Layer 4 of a small transformer language model trained on English Wikipedia (8 layers, counted from 0, width 96).
A neuron's activation on a vector x is SiLU(weights . x + bias), where the dot is the dot product.

Input weights of the MLP neurons that the questions are about. A number n stands for (n - 500) times 0.0014.
n18 (bias -0.082): 524 280 493 411 638 526 292 252 563 426 767 530 405 572 563 502 204 470 310 560 640 471 496 497 775 428 323 541 559 369 496 493 567 576 547 655 561 606 574 646 509 418 444 533 564 523 468 606 710 500 645 591 533 530 429 383 687 622 543 305 408 538 550 714 342 565 463 640 581 494 525 452 453 436 537 510 609 370 444 444 711 476 464 410 565 558 418 419 622 426 474 401 333 651 371 654
n22 (bias -0.021): 208 506 531 481 584 461 704 566 419 429 482 389 479 519 486 539 526 678 620 541 283 520 497 417 416 550 636 529 473 618 517 583 540 447 485 264 665 610 494 372 398 475 637 491 438 439 286 357 323 427 506 400 497 484 503 566 472 500 657 661 360 524 575 525 549 417 329 392 514 486 474 591 376 524 400 668 448 543 470 717 494 584 647 609 274 450 557 629 649 577 442 621 641 546 444 556
n26 (bias -0.041): 441 740 517 462 584 484 423 318 438 553 392 436 296 565 554 561 431 345 559 346 530 305 453 503 456 612 404 613 474 432 721 400 483 374 417 249 354 587 493 369 441 483 592 316 395 556 622 402 637 600 500 585 444 480 402 561 389 694 563 584 718 535 419 500 439 550 386 452 669 512 611 537 516 428 258 510 444 403 493 688 664 530 280 455 503 530 670 478 621 361 526 411 351 647 644 429
n28 (bias -0.041): 392 559 582 500 517 561 626 531 475 594 443 503 506 411 605 389 486 408 673 478 541 392 573 633 598 500 558 478 478 421 522 593 474 556 471 185 663 558 413 328 529 385 484 525 569 471 567 381 422 536 685 457 580 331 524 533 571 503 368 696 702 414 589 569 489 581 474 478 560 558 285 588 508 500 573 556 406 481 563 666 614 441 697 701 432 406 500 497 423 488 360 519 512 383 576 565
n52 (bias 0.002): 536 616 598 383 531 525 500 485 525 560 581 584 594 555 460 580 577 421 491 495 506 561 509 350 481 733 497 460 387 492 444 546 276 438 268 512 630 422 386 397 413 453 522 553 495 604 638 458 358 441 294 610 418 520 617 558 471 571 473 616 440 370 481 479 534 315 415 334 362 473 610 364 561 443 208 532 413 460 494 616 500 407 425 493 546 430 507 396 452 523 487 345 546 363 627 442
n68 (bias -0.030): 432 468 530 459 445 456 411 521 356 448 439 726 535 480 373 377 319 461 341 478 513 426 403 342 255 540 446 382 460 629 374 496 471 400 402 182 565 711 500 343 588 353 413 679 588 471 648 666 482 629 561 457 393 603 545 679 522 333 695 573 639 711 543 639 567 454 617 490 602 512 569 447 426 394 383 550 445 496 452 601 458 420 462 440 523 383 511 818 506 352 417 632 396 580 417 633
n85 (bias -0.026): 232 578 453 492 651 481 541 483 703 496 648 500 538 603 599 500 287 477 423 720 386 459 458 341 373 520 556 591 419 738 567 281 427 592 485 438 514 695 365 459 318 303 436 714 308 466 881 496 458 284 671 520 576 698 492 528 358 463 484 605 345 507 392 528 554 521 333 350 522 473 403 531 248 191 582 668 455 333 667 518 534 488 635 368 288 512 460 721 451 685 284 478 606 330 347 496
n91 (bias -0.037): 374 523 443 458 512 460 603 475 422 304 373 503 440 615 428 559 471 497 429 413 638 535 374 475 361 419 571 400 633 549 484 566 268 526 474 402 584 559 252 343 320 566 520 526 579 564 571 571 443 439 604 415 538 488 373 853 533 410 569 480 519 474 362 461 437 430 431 497 524 611 515 491 635 359 327 408 404 557 561 495 512 333 356 385 521 404 455 555 453 476 581 573 335 359 475 680
n97 (bias -0.026): 440 417 460 400 356 574 324 479 597 358 509 552 408 629 624 477 530 463 532 400 543 399 568 498 500 536 492 479 612 453 502 531 425 576 404 549 521 572 416 538 346 513 564 461 534 515 493 472 445 436 464 585 308 384 474 414 515 405 640 571 400 529 479 561 423 493 463 397 597 512 576 500 484 536 542 411 523 424 489 424 500 525 474 567 428 331 580 420 509 645 435 534 480 552 630 566
n100 (bias -0.050): 428 372 518 497 500 591 534 401 503 573 642 419 438 527 581 460 511 405 548 522 409 534 744 486 731 400 417 495 707 489 415 648 466 481 560 355 625 627 622 488 621 426 455 466 555 386 518 291 572 533 485 487 434 197 509 550 584 461 616 489 482 584 573 488 348 718 465 341 670 513 337 453 519 492 442 453 433 512 432 532 615 611 559 454 306 574 476 519 563 399 475 549 400 614 628 617
n123 (bias -0.052): 372 522 469 448 723 845 620 459 360 565 371 509 534 607 414 452 756 703 435 782 378 591 725 385 356 382 496 485 440 451 458 479 546 383 546 445 693 374 438 443 530 405 504 440 548 588 565 614 600 412 660 395 469 504 333 734 651 700 488 545 435 419 641 393 618 454 684 481 433 723 355 383 298 493 355 644 569 421 549 640 605 492 737 538 308 382 504 810 652 496 585 264 472 489 398 731
n142 (bias -0.027): 425 505 500 495 480 464 473 449 478 655 500 604 468 595 377 403 451 587 500 460 515 492 582 531 505 602 450 434 409 696 375 414 435 649 589 450 456 624 518 465 596 505 514 592 433 372 466 434 697 443 531 465 414 452 281 536 466 512 736 626 513 568 493 376 613 465 417 548 572 660 435 579 479 583 459 606 471 684 502 558 539 497 571 476 345 439 561 426 581 595 467 393 469 434 563 449
n150 (bias -0.023): 354 293 338 408 382 489 690 320 581 636 496 557 120 320 546 356 601 349 623 519 484 312 757 350 684 632 481 596 634 641 410 584 488 398 372 342 480 590 594 330 470 544 678 667 365 631 434 373 593 460 500 596 446 370 533 548 548 459 641 746 533 822 712 327 294 610 435 564 468 634 590 484 317 548 520 654 611 420 392 627 466 452 447 581 349 548 382 509 496 722 259 474 432 438 664 550
n163 (bias -0.006): 450 478 513 347 544 447 569 497 504 585 573 500 421 510 576 379 508 423 483 666 325 407 432 506 436 530 419 506 525 532 479 528 519 388 500 454 764 439 390 576 471 200 378 519 584 436 558 313 455 500 600 369 554 445 340 580 460 419 298 534 360 835 488 693 533 689 564 578 619 639 507 539 533 449 503 654 415 503 605 602 425 467 390 429 530 516 477 753 462 548 514 602 302 500 302 642
n169 (bias -0.037): 450 570 594 330 413 492 469 257 371 351 357 350 339 421 679 565 609 339 703 450 397 431 771 539 434 426 504 557 344 449 500 400 645 272 596 272 648 534 451 496 557 508 446 524 457 484 725 415 723 701 425 692 368 769 696 595 626 694 513 637 483 624 413 621 392 692 348 304 430 528 479 656 322 215 545 692 768 552 492 534 577 644 484 801 220 739 571 611 628 468 433 388 619 492 379 388
n218 (bias -0.049): 617 266 475 577 549 789 541 222 514 460 447 797 378 500 451 294 346 454 509 528 487 460 844 368 550 577 592 658 491 610 582 545 621 428 512 479 491 447 722 393 303 705 472 585 468 624 487 500 423 439 318 559 384 454 575 303 710 588 460 670 460 570 574 470 446 333 583 670 225 353 649 496 344 442 318 779 526 211 566 628 526 190 594 531 198 453 563 638 636 358 330 337 658 147 616 469
n219 (bias -0.044): 319 383 481 387 589 438 625 431 620 484 311 359 169 546 699 625 449 530 619 658 442 480 529 319 413 546 431 486 467 411 591 346 523 492 324 310 514 544 443 540 437 388 441 544 601 571 611 524 341 692 398 434 515 359 496 384 428 496 808 672 544 556 401 286 448 725 328 416 613 526 607 542 320 253 324 676 397 500 374 703 536 581 393 528 392 573 751 966 433 587 492 403 546 511 414 597
n229 (bias -0.027): 345 421 461 380 472 289 590 492 473 358 493 648 466 587 372 471 330 394 730 446 540 455 496 527 531 587 378 540 179 330 562 610 458 515 377 389 612 452 336 481 545 645 567 607 476 615 519 522 527 577 430 575 367 239 399 304 464 334 736 658 710 497 550 529 359 496 261 239 500 422 611 557 589 383 575 414 563 443 221 648 555 518 321 301 594 417 632 410 476 365 535 557 276 500 568 598
n232 (bias -0.018): 503 437 515 711 442 423 474 605 471 381 628 336 491 537 521 616 256 400 500 523 491 465 451 557 598 302 309 663 523 584 669 376 553 423 515 554 323 666 545 273 481 521 460 442 497 465 709 759 641 352 340 539 435 605 516 494 566 560 557 537 412 380 533 497 473 622 533 477 616 539 491 437 519 446 521 554 709 481 523 594 639 518 471 529 452 591 569 484 389 512 526 432 597 441 518 703
n234 (bias 0.001): 550 545 352 483 539 521 482 509 489 540 490 509 482 560 417 542 520 409 535 513 527 381 630 604 422 571 556 497 535 391 444 559 525 574 525 545 539 469 465 569 487 492 541 461 516 484 406 481 567 478 478 478 559 544 523 505 485 576 444 437 394 516 396 447 514 491 391 563 598 528 497 487 568 564 547 628 430 559 536 565 506 449 469 455 534 547 612 487 554 458 491 508 490 447 514 470
n235 (bias -0.012): 599 463 319 628 512 561 599 442 668 614 506 270 423 575 448 566 527 424 320 455 626 439 654 662 420 409 528 467 612 413 490 466 465 355 592 449 437 450 433 632 593 377 320 534 802 324 567 621 479 543 523 382 415 432 581 696 479 585 547 429 615 475 449 313 529 600 888 466 673 567 553 387 637 525 306 439 533 479 497 382 623 393 491 570 539 451 433 626 469 608 500 591 552 563 393 629
n245 (bias -0.064): 394 445 326 536 646 708 611 391 584 711 331 482 382 549 578 556 598 630 393 621 539 378 724 424 605 572 576 340 507 400 417 374 361 631 478 304 554 651 350 402 431 614 394 528 555 594 547 292 462 500 319 397 406 278 369 555 617 476 409 525 733 542 461 451 403 627 641 531 408 556 553 429 375 561 377 577 490 386 541 488 601 406 618 531 574 610 570 717 437 548 363 451 500 494 523 544
n264 (bias -0.058): 492 423 508 641 429 467 496 476 567 464 590 479 456 621 540 419 467 277 305 525 670 524 396 526 442 551 474 576 429 634 338 594 405 920 564 458 631 500 378 435 684 453 336 714 485 395 308 684 290 579 445 383 395 554 560 668 483 354 786 695 343 570 390 527 662 471 576 611 452 437 683 388 550 387 392 400 360 537 209 553 510 558 607 472 481 326 624 743 485 470 538 793 620 243 212 598
n269 (bias -0.040): 379 378 228 545 494 542 684 541 479 610 453 617 346 481 397 328 527 434 397 479 365 176 514 558 517 568 433 572 420 528 390 382 450 585 553 541 588 576 348 429 528 246 122 592 594 478 536 374 548 582 392 500 347 548 357 523 662 554 620 442 460 586 500 611 389 531 455 555 515 597 563 468 488 607 545 580 573 364 547 512 494 577 362 593 484 487 537 625 425 683 420 587 484 595 284 399
n272 (bias -0.039): 426 472 162 535 627 589 503 358 657 458 534 431 386 533 472 480 324 545 400 601 433 503 654 561 587 562 452 608 392 503 431 432 561 491 634 401 531 475 537 542 453 484 415 552 520 330 436 480 560 495 560 479 487 623 402 470 621 579 621 559 514 556 577 514 505 489 409 608 454 567 614 331 490 585 559 639 598 397 411 311 628 551 526 471 470 557 565 669 526 550 357 495 443 398 500 523
n305 (bias -0.021): 393 407 377 635 490 562 645 420 664 624 458 548 545 529 666 563 618 309 534 426 319 283 660 333 492 442 551 628 594 657 624 592 521 535 383 547 442 519 250 458 405 464 453 631 575 623 635 421 357 637 540 494 352 640 391 522 580 613 617 493 406 375 423 294 292 492 484 386 599 328 440 251 403 463 190 550 463 377 482 523 744 753 521 448 384 547 687 559 454 525 582 344 605 537 500 584
n313 (bias -0.016): 421 471 642 286 322 387 765 528 404 500 507 628 548 376 487 436 584 372 742 493 392 403 467 326 463 616 540 647 429 737 566 451 447 582 308 359 681 500 337 339 524 450 685 684 471 500 591 468 471 531 492 310 474 576 296 574 432 420 492 753 303 437 706 274 525 385 408 335 500 556 591 362 341 272 454 718 337 717 440 735 477 446 518 537 369 531 482 671 601 477 442 511 662 287 495 512
n320 (bias -0.100): 206 513 481 477 554 487 780 755 540 231 370 603 371 505 607 513 326 337 706 708 226 256 390 167 495 598 276 535 193 545 435 344 373 624 527 288 802 543 331 291 483 332 358 713 360 464 797 442 535 386 585 444 360 555 592 500 464 469 311 677 282 456 551 269 462 357 424 451 442 256 629 412 530 420 574 823 610 401 603 636 590 532 607 427 505 486 383 465 581 760 249 343 481 281 412 715
n340 (bias -0.039): 544 466 595 463 576 674 314 434 614 517 350 420 421 659 481 562 556 400 374 580 401 514 575 503 305 430 572 488 425 494 320 465 545 482 339 562 512 497 383 483 368 493 550 506 342 596 588 769 493 450 688 446 490 637 640 560 460 643 623 425 414 531 488 477 533 486 561 478 448 639 571 293 337 407 303 366 480 395 500 521 621 438 516 567 322 381 534 693 561 390 593 469 592 308 255 857
n347 (bias -0.051): 579 279 384 453 634 478 526 529 454 568 594 543 452 363 415 489 505 485 324 525 205 496 877 485 613 500 669 666 441 638 562 696 656 554 288 531 444 705 182 549 500 512 462 559 324 640 744 580 314 540 488 520 421 681 504 492 474 537 791 563 266 470 618 677 408 525 382 467 302 413 624 372 343 367 581 797 649 376 534 450 603 469 511 565 702 566 682 424 413 599 424 460 578 507 252 631
n372 (bias -0.030): 528 457 344 627 189 701 447 338 425 424 601 658 347 412 400 379 319 367 439 617 591 467 556 375 672 451 566 519 613 353 739 562 411 674 412 635 410 471 610 340 387 517 625 583 552 679 626 464 556 294 256 569 473 479 424 623 401 234 435 580 464 524 426 451 377 559 413 367 571 473 632 646 733 485 614 548 630 526 493 494 570 434 443 697 604 559 321 406 419 356 410 467 507 490 504 548
n383 (bias -0.029): 435 489 225 562 570 475 428 479 695 557 584 419 341 664 430 557 374 543 401 554 526 735 475 464 384 550 624 603 611 570 466 552 432 475 440 457 538 401 440 509 380 509 579 486 415 395 398 521 438 473 538 457 698 590 512 626 558 519 548 694 482 457 438 529 564 345 494 569 474 530 629 422 570 562 358 575 277 370 379 444 587 346 648 510 459 427 657 563 630 517 487 503 407 280 527 561

Each question shows a token from some text and the vector x that enters the MLP there. A number n stands for (n - 500) times 0.016.

" was": 434 485 493 511 510 476 367 545 402 380 551 511 509 467 522 540 530 511 498 521 477 470 492 403 493 538 481 511 440 542 441 489 544 505 493 446 514 428 591 481 466 430 395 544 466 508 551 494 410 523 477 348 486 525 455 387 447 444 528 517 483 420 527 417 480 424 531 511 464 417 400 546 517 584 516 569 424 561 510 539 141 530 498 491 470 505 565 442 463 531 448 357 511 490 521 490
Which neuron lights up most? n320

"bit": 480 474 538 462 602 627 351 489 467 424 541 436 519 468 487 569 466 446 488 519 460 544 481 518 586 490 459 576 490 472 542 456 682 560 500 511 486 468 562 513 516 436 488 506 480 544 462 401 480 532 543 363 576 485 451 432 462 456 544 487 456 508 520 472 404 534 514 565 520 559 383 535 522 775 506 460 439 508 468 503 220 536 446 524 532 497 515 412 529 516 440 556 456 607 525 560
Which neuron lights up most? n18

"\n": 502 473 508 443 529 530 344 478 490 456 496 477 478 508 515 693 554 443 501 515 494 499 537 494 548 504 498 467 507 471 535 500 510 499 500 434 345 458 544 501 499 429 486 502 557 487 511 477 462 655 437 342 477 519 482 459 498 491 554 475 466 451 509 488 468 484 475 471 472 476 350 495 467 547 417 485 509 514 431 553 164 506 534 515 462 489 510 480 485 453 468 451 450 603 505 423
The most active neuron and its activation: n219, at about 2

" Cont": 568 605 464 518 504 594 447 497 528 522 564 459 613 535 547 582 522 505 533 502 474 468 464 469 482 514 588 471 478 509 469 456 472 508 459 423 521 552 538 418 483 470 495 551 466 606 588 475 450 515 507 354 508 544 394 504 420 500 521 529 519 445 401 406 433 494 542 516 492 462 362 451 462 754 557 444 435 485 482 416 232 501 571 571 623 479 469 425 461 580 429 448 500 529 475 349
The three highest activations, in order: n245, n52, n85

" comp": 510 521 479 496 458 554 332 543 527 455 538 479 587 458 495 625 493 461 506 540 482 440 470 518 523 552 576 494 492 487 479 501 534 530 410 457 462 490 540 488 529 503 481 527 384 601 503 493 487 535 479 299 539 579 451 496 493 451 645 534 531 491 557 516 369 475 495 517 517 430 304 445 404 699 516 491 498 510 556 414 332 559 499 554 581 529 564 485 429 556 370 470 503 511 464 479
Which neuron lights up most? n347

"|": 511 472 500 492 532 527 351 437 513 451 550 448 503 456 559 571 534 400 540 523 494 457 549 504 625 481 455 562 527 518 532 479 549 531 507 512 285 472 575 544 482 453 479 513 544 492 555 501 496 509 504 342 494 512 477 461 526 525 466 476 477 503 494 484 405 553 472 509 483 490 275 512 494 564 521 463 535 517 506 437 170 551 522 484 462 498 482 485 498 482 493 426 480 525 543 425
Which neuron lights up most? n100

" by": 469 475 538 499 501 518 402 481 532 439 456 485 479 494 545 561 424 464 440 521 583 554 492 491 610 513 487 459 433 488 522 478 515 501 517 597 487 486 521 517 577 474 493 517 568 538 512 455 507 531 468 321 482 461 474 481 521 484 513 539 406 450 465 487 454 475 489 459 459 443 350 454 520 606 527 467 536 514 463 485 87 552 515 464 542 534 537 500 511 431 489 545 407 564 525 420
The most active neuron and its activation: n229, at about 0.41

" W": 481 507 441 525 572 543 393 524 528 455 417 518 586 542 480 698 526 476 531 513 502 498 450 545 572 521 515 486 496 481 490 517 519 483 467 525 389 385 434 521 399 565 538 515 502 518 471 468 447 517 427 349 473 493 464 477 481 453 551 476 593 388 477 471 396 423 536 442 519 462 401 520 533 684 440 397 450 464 473 408 252 457 407 506 558 510 522 397 432 533 481 455 472 478 479 433
The most active neuron and its activation: n52, at about 1.4

" 2021": 492 530 526 453 563 585 369 499 477 406 598 492 490 481 473 530 450 496 463 458 531 502 519 585 581 477 532 518 541 501 500 506 512 500 570 549 334 461 600 500 508 497 453 509 601 465 546 512 494 521 500 361 508 590 376 498 555 494 573 462 489 410 530 526 438 526 487 498 481 426 285 489 555 612 580 511 570 522 459 419 211 519 483 547 576 441 442 450 465 501 515 497 472 624 530 463
The three highest activations, in order: n18, n372, n232

" (": 467 471 515 507 572 470 365 479 467 448 458 429 483 535 514 767 526 495 483 526 493 491 460 407 481 499 518 484 472 483 472 480 548 449 474 442 452 475 534 454 475 577 533 427 476 538 573 471 496 525 475 312 546 482 413 512 490 474 545 516 474 478 490 486 488 438 458 485 481 521 328 477 439 596 453 513 499 483 522 535 211 534 513 443 504 508 539 525 460 465 427 455 468 514 478 534
Which neuron lights up most? n219

" a": 506 495 462 471 511 479 389 497 458 540 490 467 474 474 476 537 556 487 534 477 468 506 577 507 476 542 550 497 417 542 500 532 555 457 382 479 491 506 468 530 499 533 438 519 438 514 578 528 458 561 514 343 556 544 411 419 513 463 495 579 465 441 463 510 420 536 521 510 415 388 352 528 500 521 550 515 492 494 483 488 100 438 557 562 520 450 562 424 446 563 449 486 504 438 482 396
Which neuron lights up most? n347

".": 476 492 466 554 519 504 376 534 510 355 464 477 463 455 498 601 486 446 486 527 494 488 457 569 529 488 504 481 509 537 483 497 578 475 543 502 303 524 537 514 504 497 418 483 509 511 468 446 452 527 509 341 521 515 470 430 481 568 532 510 506 479 503 540 524 522 473 464 482 410 311 502 526 666 504 534 537 487 465 519 172 613 514 484 484 485 471 467 478 533 487 546 438 516 506 446
The most active neuron and its activation: n269, at about 0.2

" his": 458 466 466 479 561 529 385 450 474 494 470 475 518 516 477 511 509 458 571 467 510 451 508 510 521 544 545 463 438 519 509 538 492 535 415 449 566 436 564 510 524 537 508 508 510 483 549 471 416 539 501 283 564 512 419 492 525 464 527 475 453 488 483 496 404 518 498 467 396 513 324 528 487 590 509 445 510 449 490 486 139 489 512 512 524 462 534 457 378 547 432 456 470 495 474 420
Which neuron lights up most? n28

" and": 511 461 515 501 518 427 381 521 451 436 436 494 406 514 520 540 560 511 498 520 509 513 419 437 454 523 533 505 511 515 445 570 564 433 451 480 524 403 546 527 504 459 484 549 533 496 524 477 458 523 481 332 510 523 439 433 530 503 530 554 434 477 553 442 510 381 482 444 430 436 393 524 487 574 542 538 484 501 447 566 97 504 442 521 486 488 467 466 475 537 477 452 576 518 484 365
The three highest activations, in order: n313, n22, n52

" to": 449 452 481 551 499 498 366 478 508 469 488 468 443 525 547 540 508 460 525 497 458 466 498 508 530 598 522 469 419 526 464 530 497 528 434 535 507 421 593 500 543 467 523 531 576 525 529 490 434 488 476 276 501 477 427 487 483 467 553 542 472 480 552 496 454 506 521 501 467 470 295 477 471 646 473 481 521 470 486 542 151 540 525 523 474 529 530 489 453 455 420 491 496 474 520 421
Which neuron lights up most? n150

" Sam": 551 452 500 487 578 510 396 481 501 492 498 489 513 527 541 619 468 402 461 589 505 554 501 487 520 548 538 409 501 538 545 490 516 562 468 494 442 496 498 502 531 515 432 527 546 518 447 427 493 508 477 350 521 509 430 490 524 518 547 520 487 448 380 455 516 468 490 500 458 414 443 512 516 839 532 469 498 438 503 358 182 464 468 448 515 502 487 530 453 485 469 499 484 550 497 388
The most active neuron and its activation: n245, at about 0.93

"n": 481 520 464 539 529 538 377 414 598 498 462 489 532 527 555 582 461 597 441 462 548 498 516 497 493 502 489 492 455 483 539 485 508 492 510 499 464 491 546 562 486 517 525 488 513 436 461 485 470 517 480 321 602 466 452 433 528 498 427 429 550 483 487 431 516 506 477 585 461 506 376 495 469 866 514 588 452 531 460 444 229 517 521 480 490 509 528 536 487 549 437 443 466 483 508 379
The three highest activations, in order: n272, n245, n383

",": 485 482 495 479 551 414 344 498 472 470 440 460 515 537 532 546 504 448 523 513 487 510 432 484 469 563 487 412 473 566 477 478 540 520 459 453 451 413 558 518 513 509 476 513 506 499 550 518 458 529 463 275 497 510 404 475 498 545 504 448 482 520 545 471 540 505 479 517 441 516 345 520 531 554 447 521 531 500 481 488 120 516 478 472 434 527 494 473 440 493 430 529 450 512 500 487
The three highest activations, in order: n163, n68, n142

"(": 487 440 517 517 534 535 330 493 557 479 490 426 515 544 526 714 477 503 505 535 496 498 503 426 620 497 488 450 472 480 501 504 544 541 484 409 412 495 552 484 535 569 557 424 548 515 585 490 452 511 525 349 581 433 384 451 491 427 576 532 451 483 468 447 482 464 428 481 499 537 336 457 456 668 510 509 530 462 497 507 240 566 509 439 551 543 543 453 479 432 485 416 508 525 527 501
The three highest activations, in order: n219, n100, n245

" for": 490 452 512 561 496 496 387 513 481 510 480 477 502 479 523 542 501 453 515 503 521 477 494 505 529 556 533 502 437 531 478 503 522 492 445 563 510 477 547 448 493 499 560 540 591 514 499 479 432 531 478 321 528 487 509 525 501 442 498 563 489 437 499 496 477 484 531 456 507 498 378 439 499 594 472 440 520 493 458 525 41 481 557 532 545 531 495 525 488 513 480 463 445 512 483 374
The three highest activations, in order: n313, n52, n264

"'": 492 494 471 523 589 601 434 463 580 454 454 452 435 484 509 564 411 476 515 451 486 514 520 497 535 478 574 506 481 517 530 487 588 528 497 422 484 491 449 541 529 551 538 466 430 520 479 541 403 557 500 337 609 514 400 450 529 511 565 560 534 509 487 516 507 477 544 459 412 550 369 492 413 706 547 584 549 420 408 430 242 577 470 479 601 519 530 427 362 512 461 457 516 568 401 344
Which neuron lights up most? n347

" 5": 537 528 513 521 477 455 393 499 456 417 539 549 436 505 493 603 497 486 540 484 583 536 473 661 468 488 513 506 545 576 496 495 521 491 425 393 416 451 536 464 499 586 481 512 509 474 511 544 460 518 565 341 559 413 486 536 531 450 522 510 560 393 484 493 443 532 518 465 543 489 315 571 509 607 474 399 513 534 468 508 133 504 505 513 497 488 493 514 476 463 490 456 469 506 507 507
The most active neuron and its activation: n91, at about 1.6

" |": 411 474 461 514 506 509 366 489 478 431 490 437 494 502 544 551 549 422 529 500 450 459 491 424 523 547 474 501 517 522 510 510 528 518 434 445 308 419 551 503 510 465 510 513 551 512 537 492 460 495 415 283 447 498 445 468 478 485 498 494 499 498 526 490 471 497 496 490 435 487 288 526 451 602 456 445 512 503 497 511 205 505 530 490 446 514 533 492 457 468 409 471 450 498 566 479
Which two neurons fire most, strongest first? n150, n219

"#": 416 439 487 479 551 550 327 509 516 389 500 502 470 470 514 620 548 370 405 572 461 448 494 528 508 514 528 474 507 436 512 443 596 558 420 525 386 447 558 512 547 480 514 397 526 484 591 524 477 475 501 312 552 537 481 532 487 508 517 465 497 458 559 531 498 486 506 554 507 418 317 474 540 709 452 530 592 494 494 503 337 547 520 547 455 465 505 379 430 473 463 446 409 493 521 490
The most active neuron and its activation: n232, at about 0.87

"{": 482 440 550 512 476 470 264 450 522 421 545 427 509 515 481 657 543 410 498 487 488 429 471 478 410 499 499 449 467 459 511 480 577 514 446 452 383 500 516 500 506 533 506 411 536 546 515 555 452 550 518 305 505 498 423 469 523 513 471 452 483 463 512 515 518 495 429 529 513 568 340 484 475 685 459 408 537 489 502 491 286 507 461 493 508 548 540 500 507 422 482 435 428 475 510 474
The three highest activations, in order: n340, n26, n234

"\"": 474 531 497 566 546 478 400 439 481 441 516 490 476 461 460 586 420 541 483 434 495 513 491 500 514 470 518 494 448 527 505 459 534 437 539 327 344 515 484 514 511 443 520 455 508 436 604 519 449 499 450 319 570 515 389 504 456 479 518 492 483 467 510 492 511 544 550 511 545 498 383 484 549 793 572 583 526 509 492 463 227 536 402 455 526 488 539 479 461 480 484 492 494 542 469 436
Which neuron lights up most? n232

" Rod": 508 531 473 570 528 548 372 472 480 507 502 540 525 508 510 523 485 461 598 513 520 509 488 504 553 565 542 511 511 523 480 525 482 484 476 564 506 434 526 497 521 486 483 592 616 499 421 442 429 574 519 288 521 486 453 565 514 448 525 520 461 389 501 409 476 432 550 458 484 471 359 456 481 831 479 416 460 514 485 408 271 458 475 478 556 532 516 454 465 476 425 494 507 537 521 435
The most active neuron and its activation: n235, at about 0.56

" Opponent": 433 473 484 451 567 565 324 512 515 413 542 500 527 541 443 562 575 382 514 437 443 439 427 527 500 515 504 602 551 456 549 488 583 502 444 401 433 456 546 556 528 495 490 480 455 510 536 450 407 481 515 302 506 448 478 488 499 453 570 442 548 478 553 494 455 450 492 530 553 488 410 492 550 683 481 324 489 476 525 499 287 506 439 509 527 490 561 436 451 407 497 474 388 563 583 476
Which neuron lights up most? n26

"m": 496 528 460 625 510 511 297 459 537 452 469 453 518 508 514 493 505 442 480 401 494 472 519 528 473 563 560 526 455 462 458 482 567 484 469 513 434 471 517 571 491 550 534 492 458 533 488 534 472 526 487 310 573 455 446 596 537 534 511 414 583 502 515 453 509 532 522 533 538 508 315 502 444 840 513 484 489 517 495 479 288 512 483 513 466 489 531 454 437 493 456 402 451 501 507 453
Which two neurons fire most, strongest first? n234, n142

"et": 492 538 446 514 569 580 390 485 535 511 434 519 537 543 512 582 508 590 427 533 568 515 506 551 532 504 476 525 466 511 521 466 491 513 485 457 477 486 528 520 480 484 525 504 475 515 459 464 485 520 507 313 624 555 407 414 466 500 465 464 561 520 440 445 476 475 534 592 551 528 375 527 521 852 480 524 456 537 484 461 207 480 550 539 534 489 537 530 449 537 469 498 514 488 476 390
The most active neuron and its activation: n245, at about 1.9

" Record": 476 458 434 472 509 505 364 472 506 431 502 524 542 474 479 590 530 409 562 444 504 431 404 517 528 564 567 530 515 462 509 497 572 480 387 450 439 417 557 472 460 487 531 525 457 506 561 470 443 500 446 332 463 464 427 484 475 477 529 475 543 520 475 473 414 462 492 418 554 461 385 508 586 703 448 329 468 503 470 530 210 479 457 532 522 536 505 414 495 453 516 500 355 528 531 486
Which neuron lights up most? n229

"03": 530 512 529 525 523 550 331 520 449 405 438 512 464 533 461 572 524 477 448 532 513 547 466 559 408 504 597 420 493 434 447 473 599 493 439 567 366 434 569 460 493 527 558 383 482 471 578 533 488 494 461 366 506 543 522 569 547 577 574 429 460 357 537 548 526 441 521 503 467 465 355 491 491 699 444 499 528 493 517 559 248 446 536 565 441 489 503 443 477 538 536 420 489 491 493 507
Which two neurons fire most, strongest first? n340, n123

"an": 469 460 493 496 511 438 334 467 546 443 485 457 497 529 519 561 498 500 489 485 546 508 493 540 456 553 517 441 444 440 476 466 551 430 440 599 451 453 556 529 466 537 497 516 513 473 482 473 453 504 462 295 516 442 428 475 522 491 481 421 556 511 446 449 502 536 491 475 455 490 368 533 516 796 477 447 507 538 469 515 187 490 519 513 479 480 532 472 436 554 486 490 431 501 551 466
Which neuron lights up most? n97

"d": 458 444 496 554 511 506 366 477 504 468 505 556 472 463 532 580 443 457 473 496 539 496 517 524 596 499 466 553 514 503 489 519 519 497 478 485 457 460 530 516 492 534 511 508 529 466 484 453 469 522 537 344 591 462 534 486 527 458 491 497 487 508 498 464 488 525 481 559 538 514 366 543 514 817 531 495 502 532 437 479 107 582 550 505 483 521 479 438 506 495 439 459 463 512 494 499
Which neuron lights up most? n150

"1": 546 455 512 528 531 513 352 491 406 408 413 519 429 513 454 586 537 478 412 528 543 538 482 564 401 493 538 467 505 473 458 488 570 483 411 537 374 457 566 421 463 554 589 451 426 541 552 543 492 523 509 349 515 532 488 563 508 548 537 440 494 389 504 498 505 473 570 521 532 537 370 526 478 712 462 469 534 498 473 578 214 510 574 540 457 470 494 452 445 525 548 417 452 521 482 574
Which neuron lights up most? n340

"}": 430 461 533 541 527 449 318 509 488 429 537 454 465 479 516 590 510 463 461 507 440 463 476 511 521 532 459 472 475 506 510 467 553 448 419 470 347 528 540 521 540 471 490 473 534 563 541 528 507 494 482 289 569 518 447 503 500 475 548 455 478 456 536 467 506 526 483 501 530 502 345 505 498 767 485 487 535 531 490 543 255 542 502 513 506 476 542 482 447 421 456 505 388 516 579 558
The most active neuron and its activation: n232, at about 1.6

" 77": 514 550 462 568 490 523 363 537 508 421 414 461 495 516 490 570 508 487 520 468 569 500 477 581 516 557 520 449 478 414 522 485 510 593 448 480 362 426 498 529 459 549 481 483 554 508 526 565 502 477 499 319 538 531 458 542 553 515 477 454 586 364 476 526 454 397 537 506 482 476 370 490 534 638 486 408 474 523 459 520 210 500 552 547 495 491 491 483 394 443 424 481 443 463 535 389
Which neuron lights up most? n91

"\n\n": 503 437 553 483 547 500 370 517 459 454 517 491 470 465 525 701 534 418 574 508 485 499 532 488 566 452 487 498 495 477 539 490 524 492 452 432 446 474 601 495 546 401 439 500 562 452 532 454 485 580 479 360 529 435 503 496 552 425 556 474 501 463 506 471 424 492 536 451 492 394 278 515 462 575 471 485 516 517 477 594 180 530 513 525 455 525 528 491 473 498 459 488 464 614 505 526
Which neuron lights up most? n100